Layer 12 of a small transformer language model trained on English Wikipedia (20 layers, counted from 0, width 128). Numbers have three digits each and are written without spaces.
A neuron adds its activation times its output weights to the MLP's output. To switch it off is to set its activation to zero at one token and run the rest of the model.
A neuron's activation on a vector x is SiLU(gate . x) times (in . x), where the dot is the dot product.

Input weights of the MLP neurons that the questions are about. A number n stands for (n - 500) times 0.0013.
n8 gate: 434457489561404347556492546731519632622554401523659519451570596646574604562547523665354457582508626610580330341647773712303736531560461500582663515616183488307504338461306326451381729508484343588735623559546534522454335186485585725382514590511603561548616439507451458388485446523387724606482508531448608322435479651489717470523241385507558265707354685356461658483308572707749370636395
n34 gate: 629333592504532289547466377401677190313462550619368329533655566488565419404339366732842462795548789546591404334325443566518365571613583633511217373732607430316691466523528441308493270389555493578586453489403415449763321357646579482493534625504566529516304605468569720425584364415511462511420456406475475423470431625500485632433569589611664485519414511411489450640559403525665726529485
n130 gate: 611462500582464513483785432703470622434471380555438356466437555609282336516500476631597583665476584399454336446352510725392676548500639561389277480321507528567679713438428608557672521532467592548614420476538570530313619638552671549480605521437497686782443509464467582579544545378598525422481751431345506454636784433497507480730584415316455586391404441409289658585490293618574340483590
n138 gate: 542543540686549591569439606487303565484328473337617428541574443702516373472475388512657533472523474431433372408494611607621639652491360449546655538377583490457612406471433522679529360540405357500254818533668495428593454535380550713512733595600541357530387449540431506384547360662562348509551642393497406437452631633475624591500557362531665516519329550394559639658467430500721381389497
n147 gate: 369461540558460475613426529541334556590434275369507538391308526450599520491723429509349696528764532553593325420437385480471429384443480394588471600681559547550615490519344475575548497589602395481613609612397574528404566269536466564275719657572497525537619287454340590629396562548565540479521642649348461530510387503463510541548617474407603500243490509258464450569285590454654500452464
n160 gate: 486433686695473537378636723455255592366539407555387497414278441525557352324552538300442539567305726518497439428432443569593496364541574510539407554328560613621766469493328449561559447275574571500490510642584429602573436479724597431503506528308477748304615525430466399591548570455507689335474684486433533396660657394497341688357497396383385469476403684570593604407577536784396497352634
n216 gate: 500215364496629442473520468671285552588422553150424396492534748410428644665476457526781512515330666431500358582558508455367572524315480673295523712476344484557706377580470574592389388621680474476969446520341439373531435282587625541436690472450603594710357434387554472488527372574528739541518728536405679386461653348435516794433736413314468488547449568420374581585511570804471650613528
n8 in: 436328402701388362252486479302528310476500373518693448595248480646773526466503426574497411579571484604299477587382442448329614294686518482407486459578483511243459450422685392318337625475743398598315565717603474407454402549553568607541478371568450458445510316587459574397521400448432630762592652511578417318377474618452594587412410447493723192447627425587605504535366482497637416594475
n34 in: 441444536438286530557435692781503503622606235514636570527431436624464457376268377451390458563596506539556433412604465700463490596463326459458459604586332480736576497476556645704448306539776446582583327384438550577514257422659616539454621538616402354636383385386423387559587292442566447418554477579688616383350433679546395527438318415516455335654421272459500472509462536457475401689323
n130 in: 590340523616451610517688370497290122437766373622510477537609439482533514565452305379440590536329512444537437588386778721473503510346427425267561610472421472619583603472353453437637459696409592299524430689421536473388546507541602581592463587636497490589703536461620288445641721409510518581329520493447548557316506638626480453658517517467500558480780523660381553552487457418534738473600
n138 in: 519468470111373442466368544559432557564429393556554583550458538387515670509619679521408672859289598429614378631500526513413399532478423534490515436585437546345494693674482367408535500503560637350579256404276420359544384382541436521467423564534587609510629561509540406658454440562487532503480439500436524432387427326555319374472592691422465528566450476468371497556375399563429400646443
n147 in: 581437612241713536395571414707454278393543570650462385396435537548557542403489639494638422408389559513500503448261729613518519472500566546350436295444509470703482447404509436542494304484493540515702494421584367338448494482416381494459494312560653317327386732521587481512434541390525481427554476497610546611426634454539457585441554506604491395721457562602405639486460555577447359491403
n160 in: 655632456560401461510617407664342331327441493467503467500590604383593462544515493685610702484666467273521435556555530417293312573354365441645474597590446568421674460600462641406654339527542522424463671493500538403279745569457433598516416395577489467562451353342415643510555433598706606459395204346442622531510463631452365451613568646494493327424330401393695520743423483522452440398476
n216 in: 515561457564471584595309478688530591345433527373530522567442467515395395660526324410562583344380466408273576544427329246419545605449614630546552427428460479619594323504678585547365632209631590355545373760763402424667657213387450596375592652359355463605241430439529358714632523500763385447507467395345648403500386692471485654369584396338451571526537435267711419503611687716470530640364

Output weights of the MLP neurons that the questions are about. A number n stands for (n - 500) times 0.001.
n8: 442500737671699687470388723586246430357768628604650570605258479548569248597531476433290557419484299458381565346340385262438320359435432266267729596457601330544409599543423698372337332452756688471527293590679546634364471696641512571396602443216323605058372282738627573579479438632351455616443540401504417385607451352283616769451693641456635357531448420557759529726756277648574526442487
n34: 441685543565720639767543364535666550259359648165478345543472528330458517392627500379419533276374600398315486742208661326377433704504373500505364277264380576381583381578698547299466613589450293190554686523496257595548633496243300601504554418099693457328571242791264417538329691582591418421636467391630669508653437571553343798685645601411332401259420527631509639496620606458745610500683
n130: 404540558587722409460384512433734352541396421432659694683352002482385370612500607485403731421462532319462504277321665324588432359474456470628469508583593205641487321327548076532554647397366306419537397736450795364304585392634547504477336414500379496380591472433661436557446615188331455432567326603540657598658398355532419714341631592581461190492476720483202350386581705367435556643591
n138: 551673512358402407463562459577418504438333342385614754608513299639347480308462576526504395807387293635606356592518630745409484452604287230555472457452332480458904561508234544577444353636412368496529382283430654538577700524253418451508517278537371392311363577524326217484401484679666462570465389425488413387215576220364559341341683304405396356338533660371358545558448219449230279408534
n147: 493375789529436586638613368608246623496431344742649460346456441653717377414440477649585480733575627476591318373556549492428595274206558354163588364421597797585491467311678602558524568404589398608765576474327405573241573171615609650568569628550448695421659461598458531759258716192607591366625759569525160713446372478529532522538491524420500558517559679329312550575524607695736575462500
n160: 274459679532243399512487677649548345477504661581310403357405957295829527637358564619615508538465511787705413417523648381559415533412485677420594500541362961405483297384488431468531650410654705504396687753460336475512460473608389695707492660418597666410287448584722308737559660748476626496546489537677492350560517257361293631637608609582548491455644517489543309396496504589422715178458
n216: 423744659562543461477510518549733680568421241568599504526424429289538392627602550442237787659294278548590649413191812628617568655645475433533631490516421667571727540727927380285579375301661645378435396392406718505593553509569480529556676749514225320477277748593650304569531279328491070573458659429523486804549523346550639388348279625459421005509609352445614515427548556345276680549453

Each question names a token from some text and the token that comes next. It shows the vector x that enters the MLP there. A number n stands for (n - 500) times 0.0087.

Then comes g, the gradient of the next token's log-probability with respect to the MLP's output, scaled to length 1. A neuron's effect is roughly proportional to its activation times (output weights . g). A number n stands for (n - 500) times 0.00077.

" Disney", then "'"
x: 558572548455367446428469500360507423452589411575449434488448329449498402499381405438605372573499472566545665424604503660441463436565475457548484475628454394580589480476600531588511459588538414628473558546433796397564246483481573405562441634562306384588481460542428739499463412398480492573593472511580559515628421536549491540450505518674604343563430429493718479553596629425473473391571
g: 645486569584494483452518467290718422333608468612413443478621614381353438537616608516426400572317339466578463321197645588408420666636585342517440422588758582508714439688653419473405359784453531353487349334441432408596443508623625404600452476285504415718545464500525543475529415508464181583616284521487720426526427581664551512352506608370441645442562613353508484530488632729473405424495
Switching off which neuron hurts the next token most? n34

" as", then " better"
x: 558435502394460684385463584555574574510502606480462505396563521404607550641562530482325526452389510395542397534584466494459508670516388536572537505557560256502433618453447450534538475381347593494645486421517642434467405467508408495552499574443393464384545709488472596571596436486435439433555411432445538714581467527512487483566481393366338510568337491600545570409507548562343365457412
g: 513624353534243554522726424484540502433360226473375541518428525336570327509517421338394535742700526409583368760660599570289302522495713644534603393451460544560657664508440486335511366632409539433451354407396612613532533366463652517472528507551629398365438360358730592469510569510551547531399492245532605627593568508230518327499744424560559355466586721482614304421528472381405515530496
Which neuron, switched off, raises the next token's probability most? n138

"ER", then "E"
x: 633525642566356483479580464427478509532574440446532605590455327542430521523583488469443511501459490494366676381426613528370455502359524443530511404522489440536497581559540426436656490377430437331375414608483684405547486576548561268555373605530160314417699512388501419575546576307581456547383353405488550477522327550566358530449433543501495487436539553539558455579549522570557487517649
g: 559603393702574390681420452410638381446574576566315572444336480395486563689594500519380496608533461450555378442638410473472548362515398607324460625695449471161388411662405631676550581678496408413445648320631461466496501497477438578529507403608361278327408438524340718390448350600546631446399472377586488346514417564449413170576587605626528523414736290490648564364526343544637405787513
Switching off which neuron hurts the next token most? n130

" Swa", then "mp"
x: 560593555506493615536491615411585470341556602609442387519496382387451605728452458641600372587580420368531719681583403217483322387432586605411525512564505443490548280391529625459434420283224412493612474512564645415431388308242465573524419485463272438407529538397361695470630412379544618489583607513464447390580467688491521403477529402593422485523525407474573367414602444596502493529279
g: 656421641603299411531453480441717438304495346486435522423476533477449457349562525659360574731595529323621655343481537465628531421530649491482467517344583593576479510610560509470548297393158427538540459351581464566536179524805413463418422611464514337613610400554747504574520487331596497499367616563556284466657702601499427702474355544473620597618698836497582498383567550527463449521625
Switching off which neuron hurts the next token most? n34

"C", then "ity"
x: 414563540460355342497649589580376569646480673441365489695495357634578505560647442537442381468439445590532589411586438601335522554441551390442508599471448460518462328585512617306543561448405498536550456437533628603472567481690558495647348525467110442483491490455422248579492521352581519645471442582359505552574450543582527417461466583595487469456640513541579607431624489527590432348611
g: 522188494481608421725555451579579781588367372512551630527429504752437578521389319348546417508504535642520342469608508447466755592376480622563591311514541498392591494447522493502687584411571566798688478582739511529577547381486575476433462343431437622457465386178708517442534556317358405397524373574310586472404407219515646644481495577489525611435631592476287548482535478479378335456694
Switching off which neuron hurts the next token most? n147

" the", then " conflict"
x: 403454485504557452534600444490482398491430531444504533462502483504456504499468453548610460516550438528502428460557483506434457418486481425489533444549438238489484445449458527590431501503524559461485519427460855471419508482464532397515472464547642415485417700475526538470538680504464506485540567485480517532590575368425374503477481539470518456577482582633431449492601473510342516460528
g: 564495432499667569568747385591509701420543324459442581499563515467546810462450719511487285624660592372592540596747728642604596417548397520450577488331551489389562474532469457442457529492419414710542311611320422339610418515343529521553395396531521608627574449556519525390636575580418473358530455542576648531350658516771291404481408555344368486647304810463534546489171535430353625536604
Switching off which neuron hurts the next token most? n216

" |", then " Yes"
x: 598413642559503580473454498514506464518465523455434456511464302529498555567474507463579440521543485455484611569481484586518490434508542484520462497462510326490479556543461527466523501504467500502459498604514363576506515547512487493537490507487447469563516974565630536502566520444599607549422452403522460402537592553498475550470579426507466471517459466576500543496607507401524533513602
g: 679538573550469547504604605369629372468629519302587333589588539580585593446321518443353591578284602596342612345326323611369515376637561457592797394648363527682415473522259620373587491236477612461514601583537432545507360274588524561273421368423642393345291544456491554558509533407347346542520433453463511568556490559378649387322648480533660597581518268502609275435486392395579500613284
Switching off which neuron hurts the next token most? n34

" story", then " |"
x: 341442604464629563539518557536518449539473300585552626626453383405522446538443455440453400565517483548545445479699443439675481362566509556510360513708531378492524469418563472440355435568664478473521442627515762458601439581478697414448471504466426403474447351652659599542524392487419612496598537389472517426473508696516447490736374532724599491535319319582641272511475662357470398408641
g: 423441832510266582610476441520473454651348612246280630663500566669568411564566605279425796558314288574422444709389702384443582496429445754702592422236421658615600569489499491415366434372558548564595573641633512463651488539674420424469448554664560381558466661534503427386585377324436513459545416291506465523406652527495508550547395558522404524646594514720565418608480594617420505423476
Switching off which neuron hurts the next token most? n34